Layer 12 of a small transformer language model trained on English Wikipedia (19 layers, counted from 0, width 128). Numbers have three digits each and are written without spaces.
A neuron adds its activation times its output weights to the MLP's output. To switch it off is to set its activation to zero at one token and run the rest of the model.

Output weights of the MLP neurons that the questions are about. A number n stands for (n - 500) times 0.00078.
n19: 429331520481450463637620503461537515479644781665560434541476573247643559637367458410308335544424290268519398420518471566489367538557569411539297677432662578816382422476493457818408458530284515540474439490376398427430422800533603430663530591308322592523506451465520478519428546428503568310532705573673448683465471530554441545561595525391624567725507570532392724444462284417445519439703
n23: 648596357287583640461428600515566483582548433389465379542466562491500436547488503708512521486618592552615544295569404576552500250521745398500365381355610541433420570679447453566472288423392446509629731542646399491518686262565477518444393687430554512512441525525485376421514609534716330531623524630387571491566543508580491503486596557537376490405553363491484571509653712577445357396423
n26: 537561806378412500489681514564585430542566408474351512441564575412572420580534510316593428343350546355562616465412518648579366472503399403609351544325591493632616420710526622455500645730443180451732575592675426565644564676376230575435451397378556402567290515509447532593686226466317380483524515406303551430522588464494487377419590521631500612599458554557496469648519431511573629443488
n55: 513500443464670483372326609554579509420480482450507515416658512256503535402225326349599617487672592772519511428569525448421420510411572464622519698408559458442247673713441448620450513608377574402555466332542578383307638320369529464524608356500279517481373546488629462432395477023542533514486609572448493457573440630478523503458470630446507528546358530350297473497675716305475303443354
n67: 481620451535522620476633447574440541228471494605416551425607618445321475441510338279427274591613494601411478458576486390399365517420382550690500685623358362469330333506528341387530549522591461689438588675514439346503494565541515509487576460627685455500348453362446601294470465487488571530356355434307333552426628348649547533546485425396337578429606509586524418425500331517703521350143
n96: 444491601446497342416450400422519509333348491566592561383322476823730403465693622531419518503589444646635521630341377547439548477677812454491485624602605389379600516418555463263453494500319577408482479605381461445404383602442551478661345468497593646494541569491469542637602393557542636426487426488590474736365399453328515683540381477658307283581521520473379465637441442370533512716467
n144: 703426575523582491536524430329646585500549597552551448643447419409506518559519523655440570488636515652380625471408395569440364484659640303679303550503642374458552627383539418443428556412496280594572555445552503488497447663449597766563573608453607404477703674597583403408586563541527528525356659621430638620515523607456548752683553601618550600409515500580279550407488303503409437476471
n164: 497552529757538709633588359543582541543434506748610580408329575266553611521342634481503467503531563539295600358306564592524445536484604453370637323546503680401399522583481643731533467588347532403432654503574543572535506414660640469510339355586386526448512311527408518693503497549405580520500769662597311650479458429518475493480428395391455520385352430414681552376590447381622403537345
n165: 509567612455494465525393578461598462314610527541448385598562516436361469648341666598391530431523540662550582566527649416472478751630456254585662512450339537359466570512391626482379467437651392440293384506546510460486406487543634572467434573295590500681619591462387450625465374342508565608415513357517452462464364352619569497495444577653595340508356399430500542472610581475464554542632
n215: 474560530473578460560383463227493421562503491335573615442500506547568417570413684536821530733506327537562414491464349709461462603323650443490462450500461503226318304536532524565578619640394530571718481536403578549487373478497487341408376503316677383465482669386421682420660506497401540324352749519467702288478484415566442581604536350400529441442596491411588416481494486609383509323761
n225: 544492488381625657598436597477669416269637465403552301456605345463418435562589345581515704497540538473543662472353653568318373573474309524645402661494405660688431547506638460503456651608569487491460489561584484517666509397358593520439614555452447491458495371385562461475313552554426491482451344483535515482565525458433598461564612550595596438497571495542620617586816314421556639311698
n234: 644281547457586308630593535575617560588645486519526639471494415505410814552446703531519464453595559472375620568477341529476416568450229443373539551296390281588497506500702377348456539488365636574564574358470678614420484602497578478436429487494438386616764449494578467564649497522518421301448729497568567538527432489527671487525483685317656467526709486392530487624676506497503543599438
n254: 385365555439613725415629546310535585657487470408630472417652383270543417609590510639761540389584453516534475609541551384431500589380310482553463348258472360414277577571522602523434297497547486572423621607466532556528577590456274428480516602681652374418444415565446464521563481425361323408583561461491549731158458656458484359480564456503313534417571407659603497475716460527564592527578
n256: 409706793423538549357333684434619461514503590283384535561454607632544406521641391445621378656363539457537592248713441618567394574303461583421494464512433449475638464569611548692586441693500405420516635558671660516378415555423519327450442561481484270587579610473707531521776433563434569440490485543365517503609497523395570443347459404405525421488588538338521384592347702490400410686394
n275: 585371482524601341494659666463636328589387386453512531702589500578427542349559595462488597552646601598390638536487596394585444524535639353458517488416345448585512568532423597373324564439511503618503472462611529425566535559373570468548575376489547666480560567451380539456391423548469521196415648580295587532645547612647480530574593488497456568459491455514603554389913304590539687615575
n300: 373371490628503631609635369442638518460431409380317687536565404754372442559606523563467583422634522484759439554436429337521649365472462343420576625509260453469271325494481576546551551434465418463389362497614447534682577385544509372565601500439465368533450660381633382488586456675571474542536625515597513647515527653473652614477376214529493467453349381436602506395566625436628276533555

Each question names a token from some text and the token that comes next. It shows the activations a of the neurons there, in the order above. A number n stands for (n - 500) times 0.0072.

Then comes g, the gradient of the next token's log-probability with respect to the MLP's output, scaled to length 1. A neuron's effect is roughly proportional to its activation times (output weights . g). A number n stands for (n - 500) times 0.00073.

" |", then " É"
a: 511513509612485488492500500517516715510499523500
g: 447422466524181442586508687608406587298519343328415588176307570621476495591596619366567592745299484493407574717488493387419640740492339574268341370405328647422531617363360521214371472336490543608669339575383671592584358383529511465644334632358640490661535560486537368547556573585464597315588421385458681432478595432567352453679573727476455599621667412467390595487417419319470429483510
Switching off which neuron hurts the next token most? n234

" takes", then " off"
a: 490512510528500488509463510504496511824469503508
g: 707434644297543434521503624315563456487272560527424466536681329618547269569385309702727478567479682544471547487297515480443598613528568565645570509552383484514525388516661542364700509382629386648756245593397551399666678569324316452508587465373644429527382591531397661661302639280286474451759684671555406588403480530461569517323365579348581456419524519352514462376360321438324373708512
Switching off which neuron hurts the next token most? n254

".", then " C"
a: 487484461472501497501495499526502531500494640512
g: 641539523520396659509326574390549335363502446573566565338463373345591232551424764691326584510417379539342685766434588483670403585480301480502460662398458550641381613560724415397629547392631478487511593423602518577618238725682550346643570405667568705528562644381399408561639738659543560454506347589466503609610417371468418378484529264561279596440686457524555661421632441296554498566771
Switching off which neuron hurts the next token most? n275

" with", then " sex"
a: 506509509517495483498676501506533564501493495507
g: 417496590499736579466522613498479574484447671541592580477538532566324625510615601456350531543251406066407466719483597240680501438491449459354407401266598509537649461491664381311570547312391536651669477339578527477578488514391642371400572339469626795469588507462649473497584682575754410282671351439341378646442353231691475444467404480600447562348643543582448644646435360475404571333502
Which neuron, switched off, raises the next token's probability most? n164

" did", then "n"
a: 591491499515479455494508502490500491490476500494
g: 457518499498646492453498536414506508585379775258419437607405379485600546378575326373479433619598503515630531414437459527377466306526424424353454397698356659597733560379653492414377502414591557633448574439512372544271694272508736582656505675496456525289553396536331529288330819331438532531293493257664270491343419500484439622733345347442544570829498489395398485441336333588606550570467
Switching off which neuron hurts the next token most? n19

"awa", then " ("
a: 495546510529469535488544501509461480525495541507
g: 629662501572458394363434519631579322477506398593615613313553563507370626484436355591662477409574700419412495218689489663429590604672439675704342477539415462268506611401476614156306503368610456444376579373538639448901616248443400492590536629447475805540492482414546466532788531502544491407496628554239338485623569546573759482485472375531364290369462517467612468547521559579409435529402
Switching off which neuron hurts the next token most? n23

"-", then "Am"
a: 484483422499476500504544512500508483507435503499
g: 656392702744616692608555461501489540555605491628523619666550594646224354487649442365571535648797462448336450297483534554381737448453840626321511415294581433630726555582552532599490544715449465523515491476408529478341476446322571390639602295474452406601704421551469470580557540445202623579366515636631424616478537745630621602437576398528500215531630383522408444392512644370622333513606
Which two neurons, each switched off alone, lower its probability most, in order? n164, n26

" announced", then " to"
a: 638527496466483375499501505497496474512487508509
g: 738602203487401578718298475520411408345521527553432570468511452470252521439513458612326336534639370475490695520398698227542552364497244671543395276586486366618416399469636605571501312375513622630612663224369496680440488465482589498320607617506160238320650582375441521710521504309670339543580405447516531646628497457576506324569554459441434656357515665478439524378604502518417524514472
Switching off which neuron hurts the next token most? n96

" Stan", then "st"
a: 590502492480465501500493499510430494548567509500
g: 364476623437439635595612704335411706532689383523375577364319637593529354639712466772549370660459466500569741416398469665564367293455293547501505511627475482468294553408609414493535517767525374432229430368557692573553521332516670461382694740530321541439472499447469486477592569520495474439551514414564475499650433596610417492091500428507320459688642404487678655435751658554580678529434
Switching off which neuron hurts the next token most? n256

" a", then " director"
a: 572502511585512401524509499506496499503475498316
g: 575511358419244565622594386551621525484555347531448535404338520399524427401549407530512382482569419486532512475468797426315577625656524717485494267298643750548500490669452499536250440411428327431450612511557556560436405471691382245393601873491589297476622474534531708393677187663353686441375522483577578336455442460358603426505594452374457717602454346585399692656683679413596465575573
Switching off which neuron hurts the next token most? n96

"\n", then "-"
a: 497497486615496499491473506524506501505520495506
g: 368414647355665583636419445198397238371487472523327496495459581618584496461343381333409232387241417631393599705596471518471450352601496559719439602447402351379517512634511601623360302536523637553556259371391571329594640228458412543526633763623453322454468596562533487657605287332480366449475548734417378454659615473499216532547639664529570587450528424513528603563420542549641593399692
Switching off which neuron hurts the next token most? n55

"ila", then "ire"
a: 571493486509468547518524505510452477499519494500
g: 547224745413428408615465327475592711340500648486618483477446644481609571514334579026517369652293318513404503523533470518476649467591581492641390656324697465462390666463322494238631384432538500641501541666383511417485440540513495520635554377483481461299537361569563337313481338425579429478477417649497565613554502566402376345360208506448726485540323429292463580565280354325347447415439
Switching off which neuron hurts the next token most? n19

"ate", then " free"
a: 478522506550525508509585495500518526699491503524
g: 543516542302684549593359649561527529461532361756762480622486486451577536320380557529516460470465520508455657632486505482723438390218476594360492566409500553738557457627620460464591407503622413685677413661389406707493438652318380640483680256474568564391441438437560552735300472534487336317490433459361360734458563533551270233465691759428458458369466341390381325624457393378301657315521
Switching off which neuron hurts the next token most? n254

"ph", then "ries"
a: 524504520532522512473538506480496510499510514502
g: 627337444293471341503570529425403669709694630376336769387428639340460370440394449617621350200580341520490569492744320483516681461511560320505393499339494534445484638640610450531422495667523436454324308454440572518394413476448361348580461407433613328362562694687345446223420417271588500448618287474324539620358588635354361302559465520244469491529690640579306490579550615450477560471568
Switching off which neuron hurts the next token most? n55

" $", then "5"
a: 535528552519452494560532524477467620507593499515
g: 626675535307552659536380659705419479561327366471408323478774487455529413634470430489415624457705491540468429475561481497642611357176479429440537328469645397707451404416628656528382457386527525394685395536619274683460670217429438467647346324464698611607534515248367594823556354376354314495520615601509341555452499574690474333419548659464509679507443618650583296491444442426404457400578
Which neuron, switched off, raises the next token's probability most? n144

" Tak", then "ech"
a: 513507496501499507496532466491423507528540487502
g: 791465503463414373629664391447528261627476604555286393613471703556491723566530683639511487497512601662489537463576390617684504378285529456421519672407682683599579665457252474434326430617431455594477545530276476505535519671578530486461355527459408375334470685496455433290305447556458594445365289860588738697736567446579564521664423500518622649436414381709441743518502575509439410420323
Switching off which neuron hurts the next token most? n225

" as", then " find"
a: 545513501501503513494724514525527560500488511489
g: 605595735648583629653441535503515509522361702402264617452411560339444365397572502344249593560524289627477546236508559602474491360452551379239523615538522563404452370511545471498576304503400543378696792429258428583545640466582545505388617345459595570315754760317361550336583515390565337674412380559494301531425689457550218607330367437482483490280635444528451538426441633516639428337537
Switching off which neuron hurts the next token most? n164

" |", then " Yes"
a: 504515482974468501524470498507505752537509515500
g: 648349664554430494405524455555461712154407428402547624575592515449304462594580657664628588376719528492581608613337773454436384573133359473502656397418343663589546393633458635305425466541480442687682662653388538615588260703560508468438408517194530615521580561597666517623570668754571535600364563479522408651500484450466416571551638538444555528437487589511478530484397426449406635747772
Switching off which neuron hurts the next token most? n234

"man", then " Barn"
a: 477499477527484512513553461475466499523507532516
g: 592476586550544878359557395484413245444372362315339503518244659334519450639600867414466482630682643367480633517398804500602434627507359390381462453549473625228359453602576360439445825471538571496608486546521533463461378522551457489774496299566586398645496297544495501656505603375537784484599483514534453274495474552445464483518734597594361427476650536510402461512521478315569370458381
Switching off which neuron hurts the next token most? n164

"r", then "ating"
a: 538450487530308576492417506528507515529488549500
g: 670662523637303508342480377790601466403303719438547518571276607265373597468202391595435479570519571479560408408479522447390476564353560499375383465494638475502422804418597485529558400396479467610440493377476540612371360466398398681134434530585627478651434504480440487500645480491581470533551414444440292679498603511604520323464508964531706492581534551607517529629534318444300542528830
Which neuron, switched off, raises the next token's probability most? n96

" |", then " Conservative"
a: 534499497583502503507504501517530654513502524506
g: 469526759447460522656685363461376533349684762432542488593529497437490557463519532725426557359666456472584587494422665554595341281337276428448489503482438476665384424566648434656513612689465677704632469447595346414543340817758585521495497517444498494438464521543520527678353627692577501284262347657454457464505581288575155327498657488507496760512389591590394516507411419492219578406587
Switching off which neuron hurts the next token most? n19

"C", then "ons"
a: 556534431522481500484486543519407489501540544497
g: 432555537215339444367371357472475652350560443426416214611549280405575475281636469424464499579543548265286596619539201556628595406554408602545449451540381443321421452822478422681781435351523411543501433562509345521511487492543708482594460280658337586388574467644462626514541597471712430425479675475509441295361522533362415331567468548532337430593261674587488681252533561688529387652449
Which two neurons, each switched off alone, lower its probability most, in order? n225, n26

" Mack", then "int"
a: 493520509531522503501549462459509491522551487480
g: 420848597424278457533519515564489660430539610366647331714479458345275614640610392298468411528661448392389404564525291586535592590421483388498436538544730654480465475657461476455524583480483580470473740642366402342620249419515578365484426402563413223639458501772603397559388562388495503526289364392542561449467384418646185466585368654465857398492557269497411460409438535380601474360642
Which neuron, switched off, raises the next token's probability most? n165

" into", then " Out"
a: 508466518524500481490514502517550506649488485511
g: 414547497243475471542665784537598528218507450435661313681513170571423458550627565646685459407683577459588495745328348293470534679355350401820600449387506618495604540525573369522541663510575563575435629779472441672384439603407641457419458434436432239453561556368557263579196572360534516437551613391593444485495590580455531440666461596288625519630681606522569554520570374440558465353498
Switching off which neuron hurts the next token most? n254

" reach", then " the"
a: 407499485562499495496496500509531527966506489498
g: 379526199567470355449571525597378550549803574515636465447453312504667501594344418610777714724553521637322355464519481555313330729420325408613674358579518584389377463572475439685266439605538440467335369328616552464528386434522495622540446659540346524684490542648679610641411541553554562726516313310514577447259382496280485623432614351560578492708406454416568315402433503492731499545650
Switching off which neuron hurts the next token most? n254

" f", then "ired"
a: 378497523446497464500490436472492499503487536465
g: 542158515508333419677387385530444545259474350444590419472426486456496493657663409556521436523370733521370463338373413504487249432432621331542502685599667627489406571592531733325467429573585439312453498624658519688393333384287492561536440287726402494218537238437439370514458423465623528295673487526524570448707413406736296391548593571547610540336376285489679637494503561593517527612693
Switching off which neuron hurts the next token most? n275

" all", then " of"
a: 500495522492502463528500562543518532500498496527
g: 479282656533327270472594343507716489441622408506423643419568486735644485552531434503416277520234323456356605471384579403613362642426594735331621358586527515590517444594466436635684582386655492823645603410594595432490425534380438525537551419595384534578381350423486566584563584396249860519574497709603345465518432493614593378575237419411599534470326678310621573711416417485613547554328
Which neuron, switched off, raises the next token's probability most? n165

"st", then "ead"
a: 466496530508467482495499496457544479487490465659
g: 536534532455513544506602499494406339531398517582538468615517267345260497506489539583574237399593331539625573540579467370510207415443418154400512471609481361408527179698596649515213328443520548459546430463411286600566571479448439195625402512385538427467663699442630756514442286209595502595412485502751481649482613676389430529503403370431562558421688517659661395376450584525701535443571
Switching off which neuron hurts the next token most? n300

"also", then " known"
a: 453453494502460287554491499512502487561506501491
g: 586482439466459269305410302504415494635528468524437590623543507687588402739417296149527444593359358458308526670573621687459529492385590618619536603432431391618492389477598414548351399586462504488624511649507391539621618528612516276615419519626505456675469288764554559438331565605324557383510588519573784385382403405588641598591631671324504648606359543366180665441310532546489343403243
Switching off which neuron hurts the next token most? n96

" Christmas", then " up"
a: 564508499520505539508516510470546503502437515514
g: 524509656427758570585308433393292655769315682590284557553525427442472354625457420461694443515395569326338538582336653569325563483573515595339492355401617267282484405444558578463438645595562442470643296388373589595668534665251421467564500717648529456433580468640605566622673435392381426558622528655480554548360405659473685550429602517390389596459411434420771690416652655492302488776530
Which neuron, switched off, raises the next token's probability most? n256

" the", then " Rem"
a: 618528492460493507512471496493498542518459510455
g: 562497429145653604478465598348811463578378458400546637452356453659419346494750484607760728484424650627631636701537605471393408494550432345511802430504584500484532460440519457438498597445406473662337645552394522565482480412208522274470495234602411435441606630323317567321371401539664467509558542423577550497684466341286394739771554511516479466401444369623571463527585592315610589417547
Which neuron, switched off, raises the next token's probability most? n19

"ically", then " done"
a: 587516497510492401487522502491501475499501501502
g: 602510378623490917351562391584291643549340525414697451427578530562400595624724577523635471492471533316464485724578670607867499504317545418397534423489577563605417274677602504585525563420350344346473538637455462642442409629552463426272505371417405353417460375605600433304582373528555431443695445372362312582752601423702340367465516463540440446594397574643584550642406723474678553315549
Switching off which neuron hurts the next token most? n96

".", then " Nik"
a: 491485467491493499499504502529500532502491589509
g: 644458595609307682635577588527371565529404442373297504264476463421424414466525614727541608460305350533467601590354551324544378474648216499254397478606249512436467507524572491502709668421593530634497628462619485319735368575530721592546392492495680418620685652705393598459656603652433490489685448472316514509677653218464389596659560694417334584291344506591526405477588606321586543637574
Switching off which neuron hurts the next token most? n275

"ation", then " was"
a: 573490510516502505500524518503468471519448501483
g: 403557404458383382440421716422483583602339338644627512538512300436619598474435590541635480444673615630565410282702448465549711361565679622565458357331570448291498683428428633357402474459399445581390568386494544491723444247434448553451403603756571440377594462389569587488594434506619472649526640740435542333693243697516638659298446311614532479362344627384655468578468654352516661610169
Switching off which neuron hurts the next token most? n225

" v", then "oid"
a: 424490456514536469514585416510501498507497508539
g: 590618445550491480504639279510388413524342665518488425485360593416395726479528235325558349474518321394631494407492524623751339444571517707518374563568522445491542332531651513482513466516465626540575630752294260360584365307483283295434595374600479589454630624553438560587426392648636601528854791423431616670614702410620472479518557218589378469552349682438728519472410442582630629430457
Which neuron, switched off, raises the next token's probability most? n19

"il", then "b"
a: 565496537502508493464511506517338488502494516499
g: 422604591289523505611358504664479564545528470501455269424572603588735611585531525556534536621425340808416481535458287536454422363699578666374536655431675507585486729337687206560403664614650542482374496416410455509558390520445483750265431604567439467485548415442556468572730590450372534579327496309381245521751388521559361583661437544502336677718612251307435584384649680478350560457484
Which neuron, switched off, raises the next token's probability most? n225

"000", then ","
a: 559535499540541478477486498505502580529551566468
g: 519631281555545452443393479364677423551437355515580590474386457757575646369588440667501272421555663629418602512505506452439481432579568548441537491438635518671324464402439498423323511328509434591268495386407396299362817404461278476328494713623460675337596418450426462516718713487206244558569558822403591396486479525548484668322424418548494448305570424528499366539602788611422382692381
Switching off which neuron hurts the next token most? n23

" very", then " low"
a: 557494507514526363478511187499492505514507491504
g: 573452622570614462610526460302444589676305578387493544742405566532463561548494505511519773615663504435354486403493571350516559440702151279524322436563383294502513772459698392392563443628378559445567502370485426490528652529285353667754673458619574560585592500419527431475478609509399560628506505545489505376592611598650612685609610311520638254399545427459349307352411558470078550635625
Which neuron, switched off, raises the next token's probability most? n144

"bert", then " Mack"
a: 482484476563497516472536497505496498538493575515
g: 720634511509482555547470658513389343597201291286276554493290626389463364673538682520453589546615584383424478680382665572541556657576398322321609359733510510418482454514504432323562873315490626685639404477476524671605121482425572564600523531630658581478487398616569468570443463385581613491593455554579403343572522534465531580526723562537249511524453449541341405450411358262729548603515
Switching off which neuron hurts the next token most? n275

"reme", then " cost"
a: 564500502543249547500454493503490492525506516514
g: 270083756617488379550478537418261554403734406548344353765525553464465504562445493462367476630679560510570440690367339336656559426454516621450548338506538470558540607405486403400617401516543458562712655466436519543292328627380444463579431517457498171393300317630449537465583388384489526786858518453604540562365349639623469565479388403540535291587660380496426484455442549542482545624666
Switching off which neuron hurts the next token most? n67